Layer 2 of a small transformer language model trained on English Wikipedia (11 layers, counted from 0, width 96).
A neuron adds its activation times its output weights to the MLP's output. To switch it off is to set its activation to zero at one token and run the rest of the model.

Output weights of the MLP neurons that the questions are about. A number n stands for n times 0.003.
n1: 17 -4 -6 -3 -18 19 12 -21 -35 -24 5 25 19 -17 10 21 27 -35 30 11 -18 -11 2 -5 -11 7 6 -29 22 -10 7 -4 9 -4 2 25 -24 -1 13 35 -28 -13 6 23 16 7 23 -21 23 1 11 17 -41 -35 6 5 -24 -4 -40 26 -11 24 -30 11 25 -15 4 -4 1 4 47 9 16 15 -34 -14 -6 -14 -9 -26 -3 -9 0 -36 25 -22 1 47 -1 -46 -19 0 18 25 27 -11
n12: 13 20 -35 37 16 12 22 -38 -27 -33 -29 34 6 -38 -2 20 -2 -3 54 6 5 -15 31 6 -2 38 30 -9 -26 -3 23 11 -33 -8 -16 10 -3 14 -14 9 -6 -5 -14 3 23 11 36 -20 59 19 -6 -8 -37 -21 0 0 -7 5 -20 -21 5 -32 -2 51 -15 -5 15 38 49 24 70 12 -10 -29 -26 -30 -60 -18 49 -27 -25 56 11 34 20 -15 15 -10 -40 -26 17 17 -45 34 -10 -19
n25: 20 -15 -28 -17 37 8 -24 26 14 4 12 -8 18 10 -11 4 -6 18 -25 16 28 5 58 -35 37 1 8 25 33 -6 -30 -32 21 6 50 -21 0 -2 -6 18 -28 14 5 -50 68 9 -15 -14 58 5 -10 22 11 -19 -13 40 26 -2 -23 25 -38 21 12 -3 -23 8 -37 -45 -14 24 -49 20 -7 -20 -7 -4 17 0 -31 -15 -15 31 -16 1 23 -27 -21 -53 35 -12 40 0 -3 -28 -19 11
n31: -11 1 25 73 33 -20 27 -52 -9 -22 1 8 18 -24 -37 -16 37 -23 10 1 1 8 31 -18 -22 -53 27 7 16 29 9 -15 -17 50 -30 4 2 10 -23 -82 16 29 18 18 -18 -14 2 37 24 -48 -21 21 12 -34 -11 27 6 21 -10 -33 -43 31 -6 -28 -26 2 38 32 -10 10 -34 3 3 33 10 8 21 6 -31 79 70 -6 32 -2 4 -48 -17 -41 -19 -9 -75 -42 17 22 25 39
n64: 54 -6 -26 1 -12 4 -16 -30 -7 -13 12 2 -49 11 -33 57 -20 -31 32 -24 27 -51 -6 -5 -19 -61 8 26 -30 20 -11 30 -14 82 -3 51 -5 45 -16 30 -12 -38 16 7 -15 -28 10 15 34 -44 54 -29 -18 13 -6 -12 -52 -21 -38 35 22 -76 2 66 -24 27 53 17 -4 -23 -16 -35 -28 44 -49 -9 -14 9 47 -15 15 13 7 -16 20 9 42 41 -4 17 -61 14 27 32 7 15
n108: -14 -3 -9 5 37 -6 42 65 25 -2 -17 -12 -31 18 17 15 -33 -17 -11 -3 1 -5 17 -21 10 46 8 43 -20 30 7 -20 4 -11 19 -29 -17 17 -11 17 40 2 -7 2 3 29 8 -1 35 -17 -15 10 4 32 25 7 -6 -10 24 -27 -7 -24 -14 1 -2 6 14 7 20 -35 12 37 -34 -39 -10 13 -25 -17 -1 -20 26 3 -10 5 -21 -32 -36 -3 -6 -11 -24 28 -1 -19 1 17
n118: -19 74 -45 84 16 -24 -27 74 -16 -20 41 0 15 -42 13 -39 -59 32 -2 -60 -10 87 -8 -57 -27 -20 -30 23 -23 11 61 -23 48 -5 42 -94 4 -14 -15 0 22 18 7 -37 -39 10 4 94 68 4 27 7 -44 13 -57 38 -35 60 19 49 31 -1 37 -1 45 -62 43 -34 -18 47 -77 -1 26 21 23 -8 30 53 56 -1 -66 28 -72 -83 6 -58 -26 -90 -46 -58 21 -61 -16 5 55 -39
n128: -26 -8 35 -47 22 0 36 37 -14 -4 8 1 12 11 -29 -3 46 -3 -36 8 -5 18 16 -26 4 22 -54 24 -14 -3 12 0 -4 -18 -12 -77 26 -66 13 -73 -6 41 20 27 10 23 44 37 40 33 9 -13 -7 -9 5 15 -12 -12 10 50 -47 5 -26 -36 -41 14 -22 6 -32 -11 -12 -7 -27 27 9 -2 16 -5 -18 -36 34 19 -30 -16 -6 -40 31 -6 10 -10 28 27 11 0 -52 33
n179: -35 12 -19 -8 -34 -3 11 52 0 -2 44 -47 -4 25 -63 -4 -39 -4 22 -8 3 -11 2 42 12 38 17 -52 19 63 -5 -32 22 -6 -2 -43 7 41 7 36 -36 -9 9 2 4 13 2 19 42 -32 -27 32 -7 3 2 -7 -63 35 0 -9 -15 12 13 3 -30 23 50 63 24 -6 42 21 26 4 -50 41 -43 -2 -48 -12 -7 8 -19 -13 48 -2 -18 56 -33 37 -64 33 -49 -25 -7 3
n181: 14 -30 -9 18 10 24 43 15 17 -12 -36 3 1 -17 5 8 -28 -11 -17 -43 14 26 17 16 20 -20 0 44 22 -37 -18 -2 30 1 -38 -3 1 -9 -2 -17 -5 3 -18 11 15 7 25 -4 34 16 -7 28 -11 -5 -14 -2 -21 15 -12 -61 3 -24 -2 30 18 -2 21 22 15 -9 -10 -6 8 17 -29 -14 -24 -3 -1 5 22 20 16 47 -35 18 -15 -56 -20 40 -10 -35 -62 16 10 -13
n198: -17 35 -18 2 1 10 -40 21 -20 -14 6 -30 31 -4 8 38 -9 21 -25 -15 -43 -9 10 -12 15 -14 26 19 5 18 -28 9 4 32 35 11 -11 27 31 -32 13 35 -7 7 -33 -4 15 -46 2 16 -2 -1 34 0 -16 36 24 -17 49 -7 -10 9 -3 14 -29 3 -19 7 -3 -27 -5 -5 -10 5 -30 16 23 -17 -24 52 -17 -40 -36 -18 -3 -8 23 0 -49 25 4 34 39 -31 -40 6
n204: 32 7 -11 -2 2 -9 -27 -12 -2 1 -13 -17 -16 -15 -12 -22 -45 -21 -43 40 56 -32 5 54 16 -33 9 19 0 -52 -19 -26 30 2 10 -30 5 -42 -4 -1 -5 7 4 9 -7 -13 23 1 28 10 7 12 22 -17 -25 8 -6 -29 16 -15 -21 39 1 21 14 11 60 -16 -16 12 11 9 -18 6 -25 10 4 -78 17 21 -2 39 -25 49 16 -46 22 -28 -5 -13 43 42 35 10 -2 -2
n258: 11 -33 9 0 9 -2 -35 36 35 -40 36 -43 7 -7 5 77 24 -24 -19 19 -38 4 5 -51 -6 -4 1 43 -3 -6 45 -23 -33 1 25 31 4 -32 -22 38 12 -60 30 -3 40 63 36 59 -4 7 18 -44 -20 25 -51 12 11 57 27 -44 34 -39 2 -31 -15 -46 -41 -30 7 -19 -77 23 -13 -20 -20 -5 -5 -3 -6 20 0 21 14 -7 -15 -9 -30 5 64 50 5 15 33 -36 -4 -18
n331: -51 9 3 27 -18 3 -5 35 4 11 20 24 7 7 -29 -5 12 -14 -21 -7 -36 -24 1 -21 3 -15 8 -7 4 -17 22 6 -4 -13 32 16 -11 2 20 -41 30 -19 3 11 -32 20 25 -2 8 -42 -12 39 4 33 1 4 -15 30 47 -13 0 -18 25 -36 5 -10 -22 -14 -3 -30 24 23 42 15 -29 30 -16 -5 6 -25 18 -10 19 -31 -43 -7 15 -1 -3 36 -21 10 -35 -8 -5 -20
n335: -11 1 -9 29 33 36 -2 -15 11 -43 52 -18 33 19 1 -11 -37 -48 -12 8 -3 -35 20 -5 -15 -19 -22 5 17 2 7 26 43 -18 -7 -17 18 11 14 47 -8 -29 -1 1 32 -4 26 51 10 7 36 -1 30 -16 -16 7 -34 38 -8 21 -12 4 11 -17 -13 12 4 -18 29 21 -41 -6 -11 -16 -10 -33 -56 27 4 5 18 -20 -11 -5 1 5 -13 26 -8 3 -32 26 -50 -14 21 -6
n341: -44 37 30 23 -15 -18 42 -41 -7 2 -48 -5 -3 -17 -20 -13 21 -14 34 5 12 59 26 -2 4 49 -47 -22 10 25 45 -74 -21 -21 3 -79 11 -3 42 -13 -14 35 -41 36 4 7 57 -46 -14 35 -14 20 8 -40 -23 52 15 -14 -3 -1 -20 26 28 10 -4 45 -28 6 -49 11 16 -1 29 -19 62 -4 -18 30 -21 -9 -22 -47 -20 -25 26 15 15 -6 5 17 3 -28 42 -27 -3 26

Each question names a token from some text and the token that comes next. It shows the activations a of the neurons there, in the order above. A number n stands for n times 0.014.

Then comes g, the gradient of the next token's log-probability with respect to the MLP's output, scaled to length 1. A neuron's effect is roughly proportional to its activation times (output weights . g). A number n stands for n times 0.0053.

"m", then "s"
a: 43 -7 -11 -1 -11 0 0 -3 -11 -7 -7 -11 -1 -8 -11 40
g: 37 20 -10 -7 -9 0 -12 -1 13 3 -4 -31 9 -2 25 40 15 16 20 -36 -6 -20 -31 13 6 42 1 -1 -12 -2 -37 -2 -20 -2 -29 16 7 8 13 30 -29 -2 2 14 1 16 34 -31 11 -2 -15 27 6 -12 -11 -32 -13 -26 -22 -1 5 41 -10 -11 -7 -43 -1 33 -9 -3 6 10 4 -3 8 -14 14 3 -14 9 -31 1 17 -14 23 29 6 -14 -35 -8 -28 4 11 4 1 43
Which neuron, switched off, raises the next token's probability most? n179

"is", then "a"
a: -12 -12 -7 -12 -11 -9 -5 -12 -12 -4 -5 -3 -10 0 -2 -12
g: -6 14 -15 10 0 52 -8 -9 15 6 19 7 -10 -32 17 4 32 -5 2 10 -7 -25 -12 -7 -23 -24 -10 -4 -23 -39 23 -14 29 -10 -4 15 -1 -16 -12 -5 -1 2 15 10 23 9 1 12 1 3 14 -34 23 22 23 15 1 9 -35 30 -30 -1 -9 26 10 -14 -11 7 -14 -9 -14 -7 19 -7 -39 18 16 -9 -40 2 -6 -1 46 41 -2 13 -8 11 25 -23 3 -38 -44 -9 -4 23
Switching off which neuron hurts the next token most? n341

".", then " The"
a: -6 -10 -12 38 50 3 -9 35 -12 -12 -11 -7 -4 -7 -12 -10
g: -22 -42 -3 5 -8 21 -9 -36 -14 -20 -19 -12 13 -39 -9 -23 36 -26 27 6 12 9 -12 -13 35 -6 -14 21 -32 36 21 8 -7 15 -15 32 37 5 32 9 -1 -16 -57 -4 3 15 -1 11 -6 -10 -9 -25 11 -11 -10 -31 -7 25 22 -1 25 2 -2 7 1 15 16 25 -7 -19 -13 -25 -10 17 -9 -2 -15 -3 13 -5 -35 17 -1 4 13 13 -2 -2 -7 13 20 13 -22 30 32 3
Switching off which neuron hurts the next token most? n64

"o", then "y"
a: -6 -11 -11 -9 -1 -8 -8 -10 -2 -11 -9 58 -3 -12 -12 -12
g: -20 -14 -12 0 17 19 -9 14 11 31 11 -7 -5 19 -10 -10 -23 48 22 12 1 -27 -29 31 -19 -11 4 29 25 -10 0 12 -8 7 6 -7 -5 -33 -19 -13 11 28 9 -22 -5 -3 -32 -41 23 -11 7 -16 -24 -24 56 8 -11 5 -6 25 -17 10 19 2 -17 10 14 2 -17 44 -7 -16 -9 11 -1 24 25 -19 -3 7 -13 30 -3 -12 -8 -32 -20 -2 -3 -33 -33 0 12 25 20 1
Which two neurons, each switched off alone, lower its probability most, in order? n204, n341

"ity", then " o"
a: -11 -10 -1 3 -11 -11 0 -12 -3 -10 -1 0 51 -10 -12 3
g: 6 4 22 9 11 -13 -5 7 29 13 -9 12 0 1 33 -21 -5 -1 16 -24 13 -3 4 21 -33 -14 13 4 5 -2 -12 42 10 -9 21 -3 -63 2 -20 -7 -37 -8 -3 -9 -13 -19 -5 -1 6 -27 0 -9 -24 -8 -12 10 5 1 10 10 24 32 -5 -39 -14 22 -22 -5 1 1 29 -8 33 -27 -7 -9 20 -9 -29 4 16 -26 7 16 -14 47 11 -5 -21 -24 -3 59 24 -20 13 3
Which neuron, switched off, raises the next token's probability most? n258

" a", then "c"
a: -11 -10 12 -4 -5 14 -2 -7 12 -4 -9 -9 -1 74 -12 -9
g: -31 5 27 -26 -3 50 -16 -25 -14 37 6 18 20 9 28 -21 -15 -2 -6 -4 8 -25 -3 -35 -17 -4 -11 -11 26 24 -3 -16 16 15 -23 26 8 37 -7 -8 -1 47 0 -18 21 2 -2 -29 -3 1 8 23 0 -11 11 3 10 -5 -22 31 15 -18 1 -8 -27 -22 5 -35 -7 10 33 0 0 13 34 5 -23 6 -17 -11 26 -29 -5 -6 -7 12 -38 -7 8 -10 -7 3 32 -11 -31 16
Which neuron, switched off, raises the next token's probability most? n331

" d", then "ur"
a: -11 -12 -5 -6 -12 -11 -4 -3 -12 -4 16 -6 -10 26 -12 1
g: 7 14 -18 32 20 -36 12 25 14 12 2 11 -5 -9 -10 7 -20 17 39 41 -7 -35 -22 14 9 -8 12 18 -23 -44 -22 58 -20 22 11 -20 -37 -15 -24 -19 16 12 -18 -2 5 6 -8 -7 4 20 20 2 6 -5 -26 23 -9 8 -12 -11 -13 7 12 -9 4 -4 5 11 -31 4 0 54 29 0 -28 -10 -2 21 10 -8 -17 -28 5 19 4 -17 -6 9 -14 25 -30 -1 4 -16 -7 -10
Switching off which neuron hurts the next token most? n331

"he", then "re"
a: 36 -12 -12 -7 -12 -12 -3 -10 -9 -11 -11 -9 -12 -11 -12 17
g: -5 21 -4 -24 -10 13 -1 14 20 -7 5 4 -9 -12 -13 22 42 15 23 1 -3 -22 14 19 -6 -27 -7 -29 -8 -2 0 -5 10 -7 -5 9 -39 17 6 -6 -5 17 -4 -16 -22 0 -25 6 20 -3 8 37 -7 -15 -32 31 -29 13 22 -62 -12 -1 -10 11 7 1 -5 -47 31 -23 16 -1 15 43 7 1 -19 -3 15 13 2 11 -30 38 7 -13 7 19 -7 38 -9 2 -18 23 -17 -33
Switching off which neuron hurts the next token most? n1

"l", then "ed"
a: -11 -8 -2 -9 -12 -12 -1 -11 -11 -4 -3 -1 -9 -8 21 16
g: -7 -11 -1 -57 0 0 -22 -14 -20 -18 -16 -26 -13 19 17 -18 -48 9 -6 25 11 16 1 27 11 7 33 9 16 -27 -22 26 -33 12 41 17 -1 -17 4 -27 -5 38 1 11 -8 7 -2 -1 -26 7 26 17 0 -14 0 2 -4 12 -26 23 -5 -16 -21 8 3 13 -9 13 0 18 2 -17 17 -28 -45 28 28 23 9 0 -32 3 19 4 14 41 10 -16 3 7 -16 -17 -16 21 5 -1
Switching off which neuron hurts the next token most? n108

" H", then "is"
a: 4 -1 -4 -12 3 -12 -5 60 -12 20 -12 -10 -2 -11 -12 -9
g: -30 -20 12 26 -6 -7 17 9 5 18 30 7 34 26 12 -29 -3 8 18 4 -5 10 -21 -20 -12 8 2 -11 -45 -13 6 -1 12 49 7 32 -30 -36 -21 -2 20 -8 24 -2 9 11 10 17 31 -28 6 -18 4 -2 5 -15 -3 -20 26 31 14 -9 -22 3 -25 -17 9 3 -9 -24 -2 -17 -23 -9 27 15 17 10 6 24 41 -7 -21 -10 -22 -26 -7 7 30 4 -9 -32 -2 -26 6 -35
Switching off which neuron hurts the next token most? n128

"e", then "ated"
a: -7 -7 -8 -10 -11 -12 0 -4 -7 -9 -3 -12 -7 1 -9 34
g: -12 10 32 9 34 1 -7 10 -8 -16 19 0 -15 -19 -5 -22 -2 -14 -40 -3 23 23 -12 -16 0 1 -4 -28 -8 -13 -42 -6 25 -26 35 18 5 1 7 -32 5 6 39 -8 15 -14 -6 6 -1 5 9 -27 -4 -4 17 -11 -13 7 22 -17 24 2 13 18 -13 24 10 -13 21 15 22 -3 4 -12 34 -26 25 4 14 37 0 -32 -25 -35 18 18 -3 -21 -23 23 -6 -7 -50 -27 16 25
Switching off which neuron hurts the next token most? n64

"A", then "r"
a: 9 -3 5 -2 -11 -6 -10 -12 -12 -12 -8 -3 -5 -10 -12 -11
g: 13 19 -2 36 -19 -23 13 19 20 -39 -15 -1 -4 -18 -27 1 -2 32 5 -29 -6 9 -12 -14 -11 -18 27 -11 1 -17 8 19 1 -12 26 50 -27 23 5 -17 -12 4 -18 12 -2 6 26 15 -6 0 -12 4 19 19 -18 2 9 2 11 3 -39 6 5 -41 31 -16 3 9 -14 -29 8 37 4 -14 -19 35 -27 36 4 -12 10 -5 2 -13 -2 -22 -2 8 -7 -16 30 37 -12 -40 -16 14
Which neuron, switched off, raises the next token's probability most? n331

"m", then "ad"
a: 7 -12 -12 -3 -1 -11 -5 -6 -7 -8 -8 -12 -7 -10 -7 -10
g: -3 -3 29 1 -15 7 11 -11 -8 28 -5 9 -21 -18 1 18 -19 -29 -24 55 0 -28 2 -18 -14 -18 15 19 -21 -8 -30 9 15 34 -13 -44 2 3 -31 -19 20 -4 -7 4 3 26 12 15 9 -25 18 -16 -6 20 -10 26 -28 0 21 27 -26 -5 10 24 13 -15 53 20 34 -11 -17 13 -5 -6 0 0 5 -14 -47 33 16 -2 3 -15 -18 -1 7 -7 -1 -1 -3 0 28 -16 11 -20
Which neuron, switched off, raises the next token's probability most? n204

"er", then "f"
a: -12 5 -6 -8 -3 -12 0 -4 -12 -1 -6 -2 69 -12 -11 -12
g: 2 13 -1 -6 -3 8 26 11 32 -15 8 18 -8 8 5 6 -26 16 -13 -2 -14 -26 -3 -32 -17 38 -12 21 -23 -4 17 -1 25 -20 15 -3 17 -45 -2 -28 -15 -8 -10 26 -17 3 5 44 -3 21 12 34 -13 -14 -9 -6 -6 13 -37 -16 1 -22 -23 15 -20 22 23 14 30 -15 34 -11 15 -42 3 -11 -4 -27 -6 28 -20 -22 5 -4 -24 31 7 -28 -15 20 -1 27 12 -19 18 20
Which neuron, switched off, raises the next token's probability most? n108

"ag", then "at"
a: -10 -8 -12 -11 -1 -8 -5 -10 -9 20 -12 -10 -3 -12 -8 -12
g: -17 8 1 22 -42 15 -31 9 18 -33 22 10 2 5 -46 -19 -11 -28 3 0 6 18 5 16 3 1 -5 13 -27 2 0 -27 9 5 -6 -2 -5 15 -2 39 12 9 -13 -16 -18 2 -3 -12 -9 5 -18 16 26 -11 18 -33 -16 46 -22 0 0 44 30 -6 8 12 0 -25 35 -26 0 8 58 -20 -16 -8 -10 -17 -1 -4 13 -1 -25 -30 10 -2 -15 -5 10 22 -1 -1 41 20 -18 13
Which neuron, switched off, raises the next token's probability most? n179

"h", then "ou"
a: -10 -10 -11 -12 -4 -9 -11 13 -3 14 -10 -11 -10 -12 -10 -11
g: 13 -8 -30 3 8 1 -20 -37 0 11 1 7 -23 -13 7 8 24 -2 3 3 -17 -19 -22 -25 0 13 -18 -18 3 28 -6 4 16 45 -15 -4 29 20 -17 -26 -28 1 10 -9 8 7 9 -5 -14 -8 1 -15 -2 -15 -32 -1 -5 -2 23 -34 -18 -10 23 6 17 -23 -13 39 -22 -2 -26 11 38 42 16 3 3 23 1 -46 -28 8 7 14 12 1 -3 -13 -14 18 54 -20 24 12 29 24
Switching off which neuron hurts the next token most? n108

".", then "\n"
a: -5 -7 -6 66 40 0 -10 9 -12 -8 -10 -4 -6 -8 -10 -8
g: -21 19 -7 2 8 -15 12 13 -29 -41 -30 33 -1 -24 30 -13 -34 -12 -26 -3 1 17 -13 -16 -1 4 16 -22 -9 -43 15 8 -16 -15 0 -7 33 -5 -30 6 7 23 15 -9 -17 26 9 -12 -2 -21 10 5 3 17 -28 13 20 -13 5 -26 -36 2 -26 1 -19 13 31 0 -14 -17 8 40 -14 9 18 44 3 27 11 1 16 17 46 17 12 -25 4 -18 4 26 11 0 -15 -2 18 -5
Switching off which neuron hurts the next token most? n31

"al", then " be"
a: -2 -7 -4 -12 -12 -10 -1 -9 -12 -10 -3 -1 -12 -12 14 13
g: 1 6 4 45 10 35 -8 8 0 28 3 -5 -6 -8 -4 17 9 -9 8 0 -6 16 -12 27 -20 -5 25 -13 34 18 -7 -4 -21 8 16 13 -23 8 -6 24 -5 -19 7 -4 -7 0 -15 -13 22 7 11 -3 -22 1 1 35 3 -20 39 -11 18 -39 15 -20 20 -12 24 18 -36 7 -14 -25 2 -6 13 -20 -4 -43 -32 -18 16 -2 -4 -1 -38 8 -16 -33 3 13 41 -20 30 11 -51 -17
Which neuron, switched off, raises the next token's probability most? n335

"ag", then "g"
a: 1 -11 -11 -2 -7 -8 -2 -3 -12 -11 -8 -6 -9 -6 -11 13
g: 32 -13 -3 -17 2 -12 12 -23 -25 30 -7 8 35 -4 4 -6 -24 -8 9 -34 1 8 -59 -11 -2 0 29 25 -12 -22 11 50 -11 -22 3 10 15 29 -14 2 10 41 -7 -18 0 39 3 -21 -6 11 22 5 -21 7 4 -17 10 -4 -25 8 11 -38 -17 5 0 4 -4 -6 -22 23 -2 -2 -8 -48 8 8 22 30 15 -13 6 2 33 -5 23 -37 -8 -6 7 -21 -13 18 -13 6 3 13
Switching off which neuron hurts the next token most? n179

"ent", then "ly"
a: -10 -11 -5 -11 -6 -10 0 -6 -12 -12 -8 -1 -11 -7 -7 44
g: -13 15 -17 8 26 48 -7 22 7 38 -6 6 -16 -13 13 6 23 -5 -27 26 12 -8 -21 -5 24 3 -18 -17 13 -59 -12 -25 -9 -16 -33 25 -13 -15 -25 19 -5 17 27 24 11 10 11 37 21 38 -28 0 -2 -1 8 0 -19 6 14 7 -2 -4 20 -14 6 -3 -23 11 5 -13 0 -33 -32 1 -23 -3 -1 -6 12 -1 -14 -6 -1 5 -24 2 -18 22 28 -42 17 28 -11 23 -21 -14
Which neuron, switched off, raises the next token's probability most? n341

"s", then "all"
a: -11 -12 -12 -12 -5 -12 -7 -11 -7 -12 -3 -8 -11 -12 -11 -12
g: -14 -15 1 -5 -26 -36 -6 -52 23 5 -13 11 6 -23 19 15 11 15 0 8 5 17 29 0 -4 -9 22 -9 -10 14 -12 8 4 22 -30 -15 -6 -20 -31 -53 7 24 3 29 -5 0 -11 9 -2 13 22 -8 7 7 4 -20 14 -17 -5 24 -18 12 14 21 -17 -16 -25 14 10 -4 -8 -20 0 18 -42 -5 -1 -52 -2 -22 0 40 3 4 6 40 33 8 6 13 32 -12 -14 9 36 -8
Switching off which neuron hurts the next token most? n108

" of", then " his"
a: 9 -12 -12 -2 -12 -10 -1 -7 -12 35 -12 -12 51 26 -12 -9
g: 10 -10 20 30 -7 16 10 -13 0 41 48 -8 2 31 -8 -1 -29 39 -34 4 -8 -39 20 3 -34 3 -16 -10 -6 38 -22 -68 22 13 6 -2 -13 7 -9 12 15 -8 21 20 -2 4 15 12 22 24 3 6 -27 22 -22 18 5 3 20 1 -27 2 -28 -15 -11 -16 -10 -18 -1 1 20 -23 8 -9 2 -5 -17 16 3 0 -22 -6 7 24 5 9 -12 -13 24 -9 -7 -29 -2 3 1 -36
Switching off which neuron hurts the next token most? n258

"on", then " B"
a: -12 -10 -5 -12 -4 -12 0 -10 -2 -11 -11 -7 -7 -3 -12 -12
g: 4 3 -19 -15 -16 -42 13 17 27 -16 -36 -16 -22 27 -5 -23 -21 -29 34 -39 -13 -9 -2 18 12 12 21 30 1 39 -8 39 0 -2 12 -14 -16 53 8 8 15 -12 -28 15 14 -20 3 2 -2 -24 -6 19 -4 -4 17 28 -13 30 2 17 -16 14 -11 -6 7 -7 -33 -3 -2 -5 -21 23 -4 -17 -14 -9 4 -46 3 39 -14 15 12 18 17 6 5 -20 -11 -1 24 -4 -5 -14 17 -6
Which neuron, switched off, raises the next token's probability most? n108

"e", then "ig"
a: 56 -5 -8 -9 -10 -12 0 -6 -9 -7 -12 -11 29 47 -12 17
g: -4 39 -7 -39 -2 -20 27 32 28 8 -10 -6 48 16 3 -12 -31 24 -6 -11 -5 2 1 -3 -22 10 15 -14 14 -4 -6 41 23 21 -26 -23 3 3 -15 -30 -13 25 -31 -4 -20 3 -17 10 12 -2 -30 -1 -9 -1 7 4 -15 -5 45 33 21 -15 1 28 -35 8 -10 -12 -11 -9 -11 -12 11 43 3 20 -5 1 -1 5 20 28 2 -14 -28 -31 -12 26 -2 -3 -10 5 -15 1 -34 -5
Which neuron, switched off, raises the next token's probability most? n1

" wh", then "i"
a: -12 -7 -10 73 -12 27 -6 8 -8 -12 -9 -2 -10 -4 -12 -11
g: -38 16 14 -13 9 10 13 33 -5 10 14 25 1 7 -2 -29 -20 -7 -8 -1 -38 9 -8 8 -2 -17 -16 25 32 -46 28 24 0 27 -13 4 10 -7 -33 -6 4 33 9 8 -3 -7 10 -29 12 -26 0 -2 11 -16 -19 12 14 -10 -29 14 17 13 17 -12 3 -1 -29 -31 -8 -14 12 -21 6 2 -16 16 42 -16 -34 -3 20 16 9 -16 38 -8 38 -8 30 -12 -21 -36 24 7 -6 -15
Switching off which neuron hurts the next token most? n31

" K", then "age"
a: -10 -6 48 -12 41 -10 -6 -12 -9 0 1 -3 -7 -2 -12 -12
g: 2 -8 22 22 17 -31 -2 1 -39 -16 45 21 -8 19 -1 -13 9 -23 0 9 -25 -12 -5 -9 -28 4 -8 -25 17 21 -21 -11 -23 -22 -15 9 41 -36 -1 0 -13 -3 -13 -19 -42 21 -15 -17 13 31 8 27 -16 0 -9 20 5 15 -10 21 -7 -29 -13 16 10 -16 28 21 -3 -7 10 -21 -45 14 20 48 -9 12 -8 16 9 -4 -11 -20 21 -16 21 9 7 -7 3 1 26 0 34 13
Switching off which neuron hurts the next token most? n64

" p", then "h"
a: -5 -6 -5 -5 -12 -2 -4 -10 87 17 0 -6 -7 -11 -3 -6
g: -6 -6 -1 -32 9 15 -18 22 -7 0 -17 10 7 12 45 -18 -22 30 3 37 15 12 -27 -19 30 4 -29 -1 -2 4 14 -18 -11 -3 7 29 23 8 -15 35 26 -11 -5 -20 3 -20 -14 -27 -6 15 -36 0 1 -33 3 27 -11 17 13 -5 -5 -5 11 11 -25 1 0 -3 -21 19 1 23 -17 -22 19 0 -19 21 -12 24 3 40 7 30 -42 -19 -21 -4 29 -6 -22 -18 -24 10 -29 33
Which neuron, switched off, raises the next token's probability most? n179

" the", then " S"
a: -12 -10 -12 20 20 52 0 -12 76 -12 -12 -1 24 42 -9 -11
g: -2 21 -22 21 -25 -6 4 -17 -12 4 2 -9 -44 10 -30 35 -4 -14 -14 12 19 7 -7 10 4 -15 -1 -13 -30 -13 -32 -17 23 2 6 -6 11 24 13 -12 8 12 20 -4 3 -11 -13 2 10 -11 36 -12 -20 -35 -10 15 -35 56 17 -15 22 2 28 9 -14 37 -5 13 -2 -12 1 -8 -20 14 -5 -26 -19 44 30 53 -13 24 9 9 10 -3 0 7 7 -17 -14 6 -19 -13 1 -35
Which neuron, switched off, raises the next token's probability most? n108

"m", then "in"
a: -11 -11 -12 -7 -2 -4 0 -5 -9 -8 -9 -12 -12 -11 -11 -12
g: -31 3 16 8 -3 -1 -1 4 16 -3 31 -4 -19 -29 8 11 24 24 -19 20 9 -19 -8 -18 -20 -25 21 27 16 -26 -47 -11 8 17 -24 -26 -10 30 11 -4 14 -2 -3 10 15 3 6 -4 -1 30 12 -2 19 27 -10 32 17 -6 0 14 -44 -33 2 -5 -14 -22 24 -11 16 -27 -30 1 -16 13 0 -13 53 -18 -23 9 1 7 9 -1 7 9 -4 40 16 -44 0 -24 20 -1 0 -25
Switching off which neuron hurts the next token most? n12

"ld", then " to"
a: -9 -12 -10 -9 -12 -12 0 -12 -11 -11 -8 -2 42 -8 -12 -9
g: 18 0 -30 15 -11 -64 9 14 -9 17 -31 16 -1 -5 -5 -19 -5 -1 -15 4 -44 -5 42 17 -2 29 6 1 8 -15 8 -7 -1 21 28 -17 -28 53 7 24 21 4 16 9 -19 -4 -18 -7 1 8 -3 33 -7 -14 -19 -27 -11 28 -19 2 -2 16 7 -2 -7 -15 -3 14 17 -10 32 45 -23 1 -12 13 -4 -6 -18 -8 -4 -5 -35 3 -3 29 21 15 -43 17 11 0 -2 -16 -14 -5
Which neuron, switched off, raises the next token's probability most? n258

" wh", then "ich"
a: -12 -12 -11 31 2 3 -8 4 -5 -12 -9 -1 -12 -1 -8 -10
g: 11 6 31 -20 -6 -42 29 10 8 7 9 4 34 -20 -2 -9 -9 -21 -7 -19 -14 40 1 12 -20 16 20 -5 -10 19 16 63 -33 -4 -3 -16 24 21 6 -6 -10 11 -1 -18 -7 -33 -32 6 0 -2 -11 36 0 -41 -28 2 -9 31 -42 10 -20 24 -16 23 2 21 37 -17 14 -10 22 28 -8 -25 18 1 5 5 -7 -4 -4 15 -7 -21 11 -14 8 -4 -15 -18 5 -9 -10 10 -13 -12
Switching off which neuron hurts the next token most? n31

"0", then "0"
a: -9 -6 1 -4 -12 9 -10 -5 -7 -12 -8 -8 -7 -11 41 -12
g: 6 -20 4 -38 -36 -12 31 22 29 16 -14 33 10 -12 -5 21 -28 -36 10 -1 -18 -4 -4 -3 -8 9 7 -1 -3 -30 41 44 10 0 -22 8 -30 0 0 -22 1 -5 15 -31 -11 -20 5 -30 -15 -15 4 0 13 15 6 6 18 -11 2 -27 14 9 0 5 -24 -5 -21 -15 31 -12 7 36 21 40 21 -3 19 6 0 -1 0 9 5 -5 52 -3 -16 -8 -28 4 -14 -18 30 16 -32 4
Which neuron, switched off, raises the next token's probability most? n335

",", then " g"
a: -12 -10 -5 22 -10 1 -3 -7 -12 -10 -10 -6 -10 -3 -12 -7
g: 19 33 -1 -15 -12 3 -30 21 0 -4 0 -16 -4 -2 34 21 -1 -41 0 -31 6 25 33 -5 23 -24 -28 32 12 17 -20 -26 4 -3 15 4 -57 -2 -3 40 -21 -28 -14 -4 -9 9 -7 13 15 10 -4 -22 -9 5 17 18 35 -24 26 -26 20 -3 13 11 10 -9 -2 17 25 -7 4 1 -3 4 7 17 0 -56 -37 -6 -14 29 -24 -2 -2 11 -30 -1 2 11 7 18 7 -4 -4 -4
Which neuron, switched off, raises the next token's probability most? n31